Layer 3 of a small transformer language model trained on English Wikipedia (9 layers, counted from 0, width 128).
A neuron's activation on a vector x is GELU(weights . x), where the dot is the dot product.

Input weights of the MLP neurons that the questions are about. A number n stands for (n - 500) times 0.0019.
n65: 402,282,311,601,470,465,376,535,427,518,558,380,392,579,471,450,360,523,425,710,497,503,680,524,479,501,490,722,554,650,437,385,418,700,537,447,541,464,505,590,194,741,696,498,500,608,468,673,516,677,519,577,492,417,407,466,561,501,636,462,441,469,380,549,128,471,439,688,712,466,348,464,481,376,435,533,229,559,397,487,725,490,585,455,487,511,596,605,569,569,365,450,599,625,660,511,576,598,421,411,493,598,648,694,554,471,548,590,420,465,533,443,652,627,550,675,519,690,523,572,302,318,369,409,556,440,557,348
n119: 436,553,586,383,554,379,366,543,577,583,558,533,637,527,563,424,630,306,465,435,460,603,504,346,466,856,459,524,676,451,462,544,517,331,371,491,450,602,529,401,693,544,580,431,483,594,478,339,615,276,535,438,606,436,650,231,694,494,587,504,614,552,743,562,751,474,515,460,413,386,502,424,599,435,495,403,407,510,613,607,244,431,546,514,392,525,517,576,504,354,306,520,503,659,761,608,616,367,494,482,442,453,556,522,356,470,359,447,421,565,330,635,543,418,444,414,35,426,275,481,680,436,708,748,543,522,425,500
n120: 479,406,544,701,458,561,429,539,525,571,518,445,538,380,442,417,585,447,589,652,496,486,396,584,586,432,578,229,578,653,581,431,600,360,349,354,311,399,445,429,640,616,558,659,506,508,645,533,544,434,396,539,399,526,360,509,494,424,542,395,623,514,483,476,579,618,438,595,658,407,269,652,359,364,490,475,540,258,472,565,244,689,491,447,716,562,522,485,364,682,629,540,388,461,700,568,601,593,478,468,220,374,470,521,601,485,578,537,557,478,687,603,440,625,482,460,419,621,635,371,616,559,504,343,347,571,440,470
n169: 598,542,378,624,525,340,697,544,618,365,443,336,539,338,441,441,618,564,349,554,554,541,550,383,604,397,438,767,746,288,542,683,259,563,397,464,355,640,700,490,586,503,467,245,495,177,355,525,698,571,611,244,591,579,518,619,680,338,574,468,658,458,545,480,552,534,388,413,506,529,486,490,445,534,458,454,425,703,442,480,570,475,332,653,446,518,656,437,220,231,358,568,553,363,548,449,619,662,513,588,456,593,497,489,668,713,603,503,614,674,553,402,571,489,338,714,549,343,414,414,640,386,549,299,769,451,485,530
n233: 419,432,451,545,597,347,538,605,642,395,491,613,419,290,710,534,609,498,263,492,557,480,580,483,545,431,519,383,474,532,641,288,622,287,616,523,470,605,565,442,484,687,334,369,358,479,444,517,510,560,548,428,520,344,434,487,476,483,525,651,514,542,449,587,376,320,539,423,637,582,439,427,496,653,453,407,541,587,344,378,648,405,503,476,604,519,641,506,499,484,552,444,400,491,747,441,642,494,558,529,437,374,525,443,564,535,633,715,586,422,575,586,506,474,595,520,559,383,417,525,688,458,254,560,715,482,394,731
n269: 477,325,528,680,499,342,459,640,484,367,583,304,573,488,481,420,526,572,380,491,484,697,639,471,494,553,480,546,519,514,425,406,477,440,470,310,514,525,517,402,628,658,481,518,357,510,607,755,755,262,504,555,513,496,413,498,542,536,266,421,511,403,659,648,573,398,400,393,523,342,651,427,435,367,423,668,457,510,462,560,447,605,628,552,543,417,466,585,509,724,515,541,494,581,448,569,516,519,543,455,433,583,547,462,658,494,552,490,435,618,689,480,581,421,456,588,616,367,451,303,435,544,530,648,592,599,571,604
n273: 598,662,624,416,533,693,636,289,523,631,625,631,391,568,390,607,481,527,571,528,515,446,448,499,580,495,698,406,381,522,549,471,289,342,538,512,524,342,495,667,439,540,379,569,523,511,531,575,537,545,476,593,520,367,525,518,534,420,649,233,417,454,543,417,647,391,613,526,324,380,462,703,480,578,473,683,442,461,456,562,283,561,310,522,320,421,539,504,452,560,647,581,728,588,478,361,649,579,495,569,319,493,601,327,475,334,376,488,448,388,455,656,387,513,290,615,510,374,393,662,459,461,499,594,384,434,535,413
n301: 442,423,518,550,312,368,301,531,738,472,527,712,566,636,452,656,569,527,287,532,503,530,476,557,401,689,395,468,519,337,387,550,512,340,673,590,413,569,555,350,625,490,557,627,306,533,385,538,446,432,466,247,466,533,481,351,765,658,328,629,651,600,569,678,574,603,510,397,381,375,604,567,498,616,549,660,530,481,343,432,681,475,690,533,346,421,416,611,672,437,257,542,546,429,420,563,456,384,283,511,257,510,475,605,564,624,496,684,450,436,503,657,521,549,422,563,430,497,510,617,551,271,466,541,443,516,557,419
n344: 407,574,499,540,459,398,666,510,428,536,420,465,329,697,594,451,467,510,501,319,407,567,482,670,757,535,530,418,524,695,392,496,340,357,506,286,446,301,484,619,653,538,403,422,324,452,559,415,448,504,659,595,556,641,417,695,489,531,358,414,652,515,460,603,574,568,478,514,417,547,677,565,324,316,572,618,438,486,303,548,454,344,463,552,593,312,514,501,398,405,432,459,458,448,482,682,373,614,654,358,403,420,543,503,432,839,509,729,413,565,526,524,394,508,469,523,524,573,620,564,576,524,501,518,701,502,438,413
n383: 720,608,474,545,355,587,360,308,319,393,471,528,628,540,277,568,590,352,562,576,666,707,472,366,616,406,269,657,712,558,470,469,555,469,756,317,526,491,316,459,596,479,489,526,549,472,471,353,502,326,551,504,746,456,359,462,675,630,495,513,461,519,428,733,471,293,446,590,499,499,649,407,436,562,361,579,507,391,351,656,593,499,518,599,526,519,444,558,385,559,473,545,382,350,616,451,467,387,516,693,677,534,537,562,346,854,502,649,354,451,500,323,350,544,662,320,583,742,459,599,444,562,330,610,368,575,501,549
n470: 614,572,560,696,308,655,450,554,515,472,432,324,443,622,444,473,450,440,456,655,601,373,734,720,510,593,652,640,468,522,404,448,495,363,611,460,358,622,447,553,480,625,579,511,634,423,649,569,287,523,496,447,403,479,380,431,386,599,583,445,368,668,503,365,621,618,536,554,404,567,575,439,493,468,407,551,560,463,347,372,506,502,501,371,526,655,369,403,612,407,505,515,398,530,640,523,508,227,459,651,535,499,755,329,612,529,634,619,561,411,495,284,498,622,526,507,449,586,544,326,513,474,487,322,396,472,304,637
n474: 393,523,419,744,527,502,468,559,503,413,291,443,440,444,508,503,470,503,547,677,679,564,660,442,433,682,589,480,565,502,493,528,517,601,454,409,395,411,590,489,430,516,653,428,386,670,608,767,488,444,498,362,490,655,406,482,417,563,548,468,679,464,543,559,526,577,468,463,441,407,617,527,580,460,478,635,374,175,325,352,556,738,687,451,396,384,420,547,461,514,556,420,468,625,345,418,633,635,198,527,724,518,467,685,514,476,520,650,529,394,630,632,351,453,372,435,352,495,364,481,542,514,341,327,532,566,285,297
n493: 671,545,594,633,500,579,698,346,242,388,471,322,513,611,502,571,492,694,373,419,506,396,439,476,460,438,457,583,722,336,449,445,327,321,324,656,639,468,724,623,447,308,395,694,624,664,556,512,509,732,359,654,437,499,257,548,423,448,425,484,441,540,396,356,574,518,568,417,622,614,487,670,521,363,167,577,647,530,666,517,467,483,625,494,593,452,618,247,487,552,600,462,559,390,593,480,312,254,481,569,484,532,506,581,628,574,642,447,229,474,577,507,516,291,363,383,704,306,647,325,440,561,771,421,615,616,737,394
n507: 384,529,395,511,505,385,579,489,326,542,393,310,258,581,366,548,443,539,477,515,641,567,354,393,573,542,563,446,441,534,532,478,462,634,387,500,555,558,643,713,707,454,522,408,657,525,395,310,329,486,606,430,415,361,445,695,576,554,615,475,332,643,312,461,518,638,270,695,483,482,607,370,565,281,669,475,365,553,688,385,422,423,649,674,451,396,499,486,540,492,337,429,697,528,600,289,501,570,613,471,409,653,410,664,515,679,654,596,518,648,566,671,269,365,565,485,494,663,449,500,535,430,431,427,375,510,621,457

Each question shows a token from some text and the vector x that enters the MLP there. A number n stands for (n - 500) times 0.01.

"ep": 347,505,358,489,442,530,391,440,435,444,713,562,368,357,434,392,495,286,566,625,567,274,442,475,523,456,643,337,490,486,507,533,708,519,325,469,459,506,585,573,406,426,729,496,548,418,466,469,464,460,464,398,632,517,744,658,427,561,578,621,580,561,374,647,579,548,537,492,573,407,475,401,393,636,329,488,568,667,713,561,415,482,593,562,680,483,267,378,582,543,547,517,549,461,491,588,478,529,320,507,436,542,550,466,623,528,487,378,520,551,149,521,630,414,473,342,676,534,567,597,405,587,512,485,500,483,461,538
Which two neurons fire most, strongest first? n120, n507

"re": 382,513,422,450,425,499,343,487,483,528,579,613,420,495,510,437,457,441,546,506,518,143,413,544,544,546,510,405,498,544,427,541,692,536,460,287,438,480,551,450,464,369,742,490,530,346,365,623,532,462,476,523,627,498,703,573,425,521,489,568,535,480,456,588,524,413,497,519,472,481,464,346,371,629,301,464,594,680,744,630,546,551,620,495,843,539,347,545,570,468,523,478,445,468,532,482,461,506,302,467,481,405,495,610,649,575,496,452,567,463,236,585,729,352,537,364,649,534,384,680,398,659,660,453,467,476,461,500
Which neuron lights up most? n119

"an": 487,522,376,482,439,458,481,530,467,540,587,572,430,467,580,393,444,245,586,576,676,278,424,451,503,521,575,512,311,461,379,472,624,531,415,398,511,491,547,448,517,424,708,510,494,398,501,672,591,454,519,490,592,533,586,648,264,465,474,628,607,506,331,813,526,528,499,542,413,420,545,449,469,618,303,421,611,593,740,621,457,494,479,623,622,537,389,598,380,405,576,444,464,405,475,457,556,459,299,491,442,455,591,523,571,493,479,478,653,456,185,589,714,387,521,430,593,472,388,742,569,659,615,373,510,445,403,517
Which three neurons fire most, strongest first? n474, n119, n169

"par": 366,561,427,494,426,518,466,455,400,595,476,583,423,467,606,335,464,302,669,465,597,244,353,525,518,517,579,372,395,530,419,425,576,386,396,453,494,468,627,453,436,477,550,386,512,518,346,707,714,472,554,539,620,448,710,584,237,614,561,481,527,558,534,771,550,458,499,741,495,469,613,250,388,561,324,408,538,512,576,604,578,465,586,658,623,556,447,508,479,454,439,590,515,431,468,526,529,419,495,459,376,477,537,479,620,603,455,411,735,519,218,494,739,389,469,397,714,481,495,600,449,633,607,486,540,437,459,519
Which three neurons fire most, strongest first? n344, n233, n119

"ó": 409,517,336,614,369,535,443,568,529,537,649,462,444,489,454,452,460,280,700,571,492,121,432,454,474,536,561,500,452,518,488,530,472,609,392,465,510,454,533,534,520,317,726,516,484,497,416,704,470,479,659,469,648,374,733,687,313,586,475,572,466,487,473,579,543,470,500,615,663,497,441,478,451,578,255,464,570,452,603,588,386,433,570,507,639,608,246,448,452,527,510,399,565,508,609,634,524,573,281,525,420,500,622,517,582,509,443,454,565,482,293,490,693,399,476,398,685,572,413,636,389,597,527,506,456,433,350,538
Which neuron lights up most? n65

"le": 449,521,334,490,365,497,349,481,454,502,599,615,441,492,573,406,321,435,496,637,632,156,459,564,568,554,489,460,454,554,387,559,701,500,495,411,510,557,591,509,529,369,654,540,466,499,484,550,514,481,521,434,634,559,657,577,344,600,510,553,559,633,425,697,572,411,621,540,531,456,440,423,376,557,286,458,577,602,748,605,550,504,583,570,716,568,252,452,458,440,522,524,397,523,429,446,463,531,323,548,417,505,564,526,524,538,474,501,674,474,283,516,678,200,492,442,584,503,395,661,459,630,461,414,481,448,333,481
Which neuron lights up most? n470

" and": 433,473,379,407,439,337,365,503,552,446,588,513,433,535,460,357,438,325,599,501,654,343,433,503,560,472,530,507,489,577,470,478,502,377,494,504,441,436,576,459,529,459,678,465,479,534,544,550,574,365,620,452,604,456,641,646,312,592,546,621,626,520,497,723,503,453,589,562,545,453,480,372,364,574,292,506,552,604,849,516,566,616,549,477,593,518,325,457,639,422,451,510,444,557,438,590,496,455,455,515,483,472,478,528,683,556,494,456,573,578,198,576,630,312,429,424,647,487,519,555,499,555,617,458,460,452,509,345
Which neuron lights up most? n119

" for": 442,486,439,457,409,451,409,517,522,501,559,595,379,420,550,376,343,354,657,511,677,298,472,497,545,512,490,470,520,566,406,505,598,370,471,414,484,487,611,500,331,404,553,483,447,438,493,691,603,441,557,494,649,391,530,620,338,608,585,605,563,470,402,643,547,460,559,507,528,398,554,399,365,632,381,542,554,558,883,635,576,506,513,533,681,494,370,528,482,435,555,520,475,541,443,540,498,538,455,466,404,463,575,536,609,530,504,429,611,503,263,578,674,387,479,277,766,462,429,557,434,555,580,396,514,441,514,399
Which neuron lights up most? n493

" 100": 495,411,293,402,415,319,390,424,530,489,629,664,378,435,571,406,441,300,557,581,711,236,385,470,556,526,548,347,459,569,388,557,575,465,485,468,478,470,584,533,513,408,519,444,414,363,504,648,600,384,540,455,617,449,700,669,357,647,549,575,519,466,508,731,556,461,570,488,477,535,536,381,428,716,319,494,558,645,690,536,585,549,478,474,769,485,373,438,416,478,544,433,548,453,459,494,522,587,512,561,387,525,509,559,603,512,470,434,611,556,323,562,615,379,492,415,711,488,484,583,395,605,693,410,499,456,408,376
The most active neuron and its activation: n233, at about 1.1

"or": 454,543,500,471,400,491,438,399,461,514,600,557,357,537,557,444,391,364,572,492,601,158,385,448,516,467,521,324,461,449,470,518,571,475,463,457,486,520,648,471,384,365,679,613,468,406,347,682,741,566,532,497,477,524,619,640,423,542,602,391,612,454,470,761,532,522,533,580,492,428,494,394,351,594,323,272,565,480,728,573,428,575,579,568,633,522,418,468,574,492,606,552,552,477,499,554,449,502,376,546,408,390,520,571,554,565,510,450,595,452,352,669,722,387,457,274,718,451,532,623,461,600,674,459,574,341,505,395
Which three neurons fire most, strongest first? n493, n120, n273

"b": 378,538,389,391,386,398,377,466,521,460,578,466,335,468,648,456,481,345,527,661,613,244,480,393,553,501,595,504,395,473,481,575,593,482,366,361,442,446,643,502,490,420,600,587,486,432,534,544,575,385,602,474,634,447,760,582,350,518,637,566,581,431,363,763,537,445,551,467,626,519,517,325,433,682,315,446,542,641,653,529,452,566,476,619,543,539,416,457,523,433,535,471,457,539,575,711,517,422,350,450,524,492,562,540,760,616,521,445,568,423,208,522,639,315,485,417,643,491,532,561,391,634,568,523,434,543,431,424
Which three neurons fire most, strongest first? n119, n233, n169

" S": 388,414,454,362,461,420,504,579,560,498,523,565,452,541,480,423,446,229,595,565,679,263,440,473,534,486,571,383,378,526,442,646,515,395,472,405,511,523,569,491,510,362,622,498,481,518,469,674,555,391,540,518,627,281,750,572,266,610,533,530,582,497,410,733,488,482,497,546,534,478,478,379,425,658,260,531,601,548,634,526,574,572,644,587,686,479,336,515,555,354,646,462,570,362,326,560,508,478,355,465,382,493,548,589,645,580,454,337,600,432,389,572,709,416,474,390,712,510,458,611,506,558,636,460,523,443,487,493
Which neuron lights up most? n301

"th": 368,444,348,354,446,383,379,481,550,535,609,583,478,510,491,471,534,478,632,512,646,148,466,416,587,516,564,507,443,541,450,549,623,403,547,424,507,539,484,562,672,266,594,507,430,350,465,519,697,464,591,484,652,447,698,592,327,618,510,473,580,480,377,674,513,518,570,578,485,452,466,426,326,602,329,365,600,564,685,704,557,558,501,606,664,503,247,502,654,475,504,556,438,483,381,404,476,521,479,469,285,520,500,537,633,456,520,450,476,560,320,573,649,347,493,435,723,446,556,617,355,605,579,478,443,454,472,421
Which neuron lights up most? n301

" local": 386,499,329,472,384,477,426,458,457,571,553,603,417,491,473,389,426,263,615,555,626,112,496,503,495,487,601,401,510,465,435,569,504,491,398,371,458,419,520,447,382,362,697,397,461,410,463,670,630,506,557,529,696,541,608,672,200,599,516,655,630,486,450,628,521,502,504,526,515,465,484,378,430,582,290,513,624,541,811,516,580,523,486,519,654,492,413,574,504,406,562,506,453,582,465,479,524,507,384,553,429,499,483,467,537,567,456,437,582,533,316,514,686,386,463,488,690,571,482,595,490,620,628,435,502,533,504,450
Which neuron lights up most? n474

" 24": 425,460,362,468,406,377,357,555,575,506,617,569,345,497,538,426,411,290,577,545,647,108,335,506,538,486,600,446,442,550,426,482,561,470,501,406,426,417,629,490,496,400,595,435,479,462,443,666,584,474,582,452,613,421,657,703,407,646,537,577,565,484,466,707,619,478,513,546,524,476,550,383,423,702,281,526,515,585,722,580,578,555,535,502,709,475,311,454,507,435,513,488,517,426,521,482,537,475,462,560,420,549,454,525,573,505,465,397,576,533,232,472,617,427,476,452,720,510,348,647,606,606,656,486,457,480,411,411
Which three neurons fire most, strongest first? n233, n301, n169

" very": 378,431,320,576,502,380,353,488,488,498,601,558,440,489,460,479,463,232,611,501,567,332,359,444,564,413,520,379,451,595,423,474,603,383,414,594,546,548,639,580,457,312,528,475,530,439,419,630,510,495,658,487,699,496,546,646,299,591,533,642,563,502,594,657,508,488,526,609,420,344,571,346,459,591,260,562,522,567,681,581,632,576,498,470,601,533,368,414,541,369,629,569,395,464,482,531,436,553,443,532,481,490,540,507,631,589,570,434,520,509,226,538,555,254,460,429,725,634,481,582,441,626,638,435,551,417,420,460
Which neuron lights up most? n383

" be": 453,540,300,582,434,476,418,507,568,515,585,602,450,457,520,467,490,290,509,542,569,266,359,453,670,523,566,504,437,584,459,466,557,345,534,476,527,491,706,535,425,407,594,529,529,411,456,664,639,443,583,401,716,396,544,573,352,658,577,582,566,541,502,725,511,443,552,564,440,380,526,370,407,649,374,462,501,635,703,625,567,570,577,485,638,534,386,467,591,441,512,574,415,425,362,568,387,466,380,431,381,390,539,501,600,571,455,437,545,417,292,526,564,295,401,445,731,625,473,524,483,621,719,444,525,425,344,450
Which neuron lights up most? n301

"y": 469,496,335,528,489,499,368,505,485,542,615,546,426,482,620,423,465,412,537,594,638,8,499,567,479,519,642,508,246,460,462,473,611,455,546,423,393,483,595,521,552,339,586,586,443,356,440,648,583,466,438,481,719,520,616,602,384,535,486,627,612,507,388,687,602,392,582,623,398,368,518,420,475,559,261,457,503,613,724,542,472,531,555,622,557,572,314,418,496,364,436,607,460,426,423,484,393,449,374,441,430,504,559,451,568,610,548,477,727,521,319,497,583,392,578,490,636,440,492,661,504,684,580,418,496,506,471,511
The most active neuron and its activation: n470, at about 1.8

"s": 445,474,391,300,521,497,449,510,484,496,619,533,419,492,522,421,415,230,543,568,657,221,327,485,595,520,585,404,429,540,468,486,597,417,489,462,505,608,522,503,489,382,552,543,432,450,475,642,620,401,556,550,650,421,677,601,387,598,562,548,533,427,458,722,552,462,548,607,462,481,494,259,416,711,241,518,555,545,762,620,544,574,509,640,653,471,311,517,614,427,576,547,527,441,373,482,394,453,334,508,414,475,520,575,667,517,526,400,583,538,231,596,537,378,476,387,719,521,435,630,390,495,586,512,500,528,533,408
The most active neuron and its activation: n383, at about 0.65

"ly": 482,481,328,506,465,436,325,473,537,489,611,496,410,511,515,507,423,285,518,610,659,222,302,456,550,468,523,475,438,532,489,517,550,427,510,484,474,486,609,490,506,298,558,513,526,534,527,582,647,361,607,485,579,559,608,614,425,588,615,633,535,486,431,720,575,441,542,609,482,418,537,374,432,682,286,476,581,548,755,577,481,612,619,513,648,546,232,390,542,416,526,600,443,524,365,565,393,436,370,475,441,503,521,590,647,520,495,422,549,520,215,580,540,329,492,492,645,591,504,647,412,566,633,472,554,390,410,362
The most active neuron and its activation: n301, at about 1.5

" medal": 401,555,394,468,412,405,365,464,464,524,569,630,395,441,600,378,483,206,588,566,566,226,371,501,473,471,541,394,532,543,401,477,505,444,498,507,442,629,722,513,507,354,609,477,538,438,528,526,600,433,648,457,690,465,610,657,271,638,583,558,552,473,387,766,534,438,609,530,460,426,537,336,393,709,336,465,577,536,682,520,663,543,468,518,625,527,396,404,471,471,556,602,476,407,414,554,503,492,281,504,436,497,444,500,557,539,538,365,595,511,371,568,586,367,513,431,677,568,448,654,550,642,665,509,537,404,406,424
Which two neurons fire most, strongest first? n233, n383

"ated": 438,446,386,432,409,426,409,457,521,504,606,591,391,453,566,389,426,392,572,514,485,285,394,496,533,451,498,399,492,596,437,491,663,479,423,319,476,540,613,514,495,416,574,486,452,456,437,587,530,419,583,517,646,587,583,604,420,624,519,584,554,482,334,744,553,572,513,547,477,450,600,262,377,607,293,427,597,605,833,536,591,565,487,504,725,464,330,389,575,388,562,593,416,458,408,521,528,473,499,502,492,535,490,443,649,548,530,388,618,529,245,586,712,371,442,313,638,549,575,704,414,511,550,467,523,551,465,425
Which two neurons fire most, strongest first? n344, n383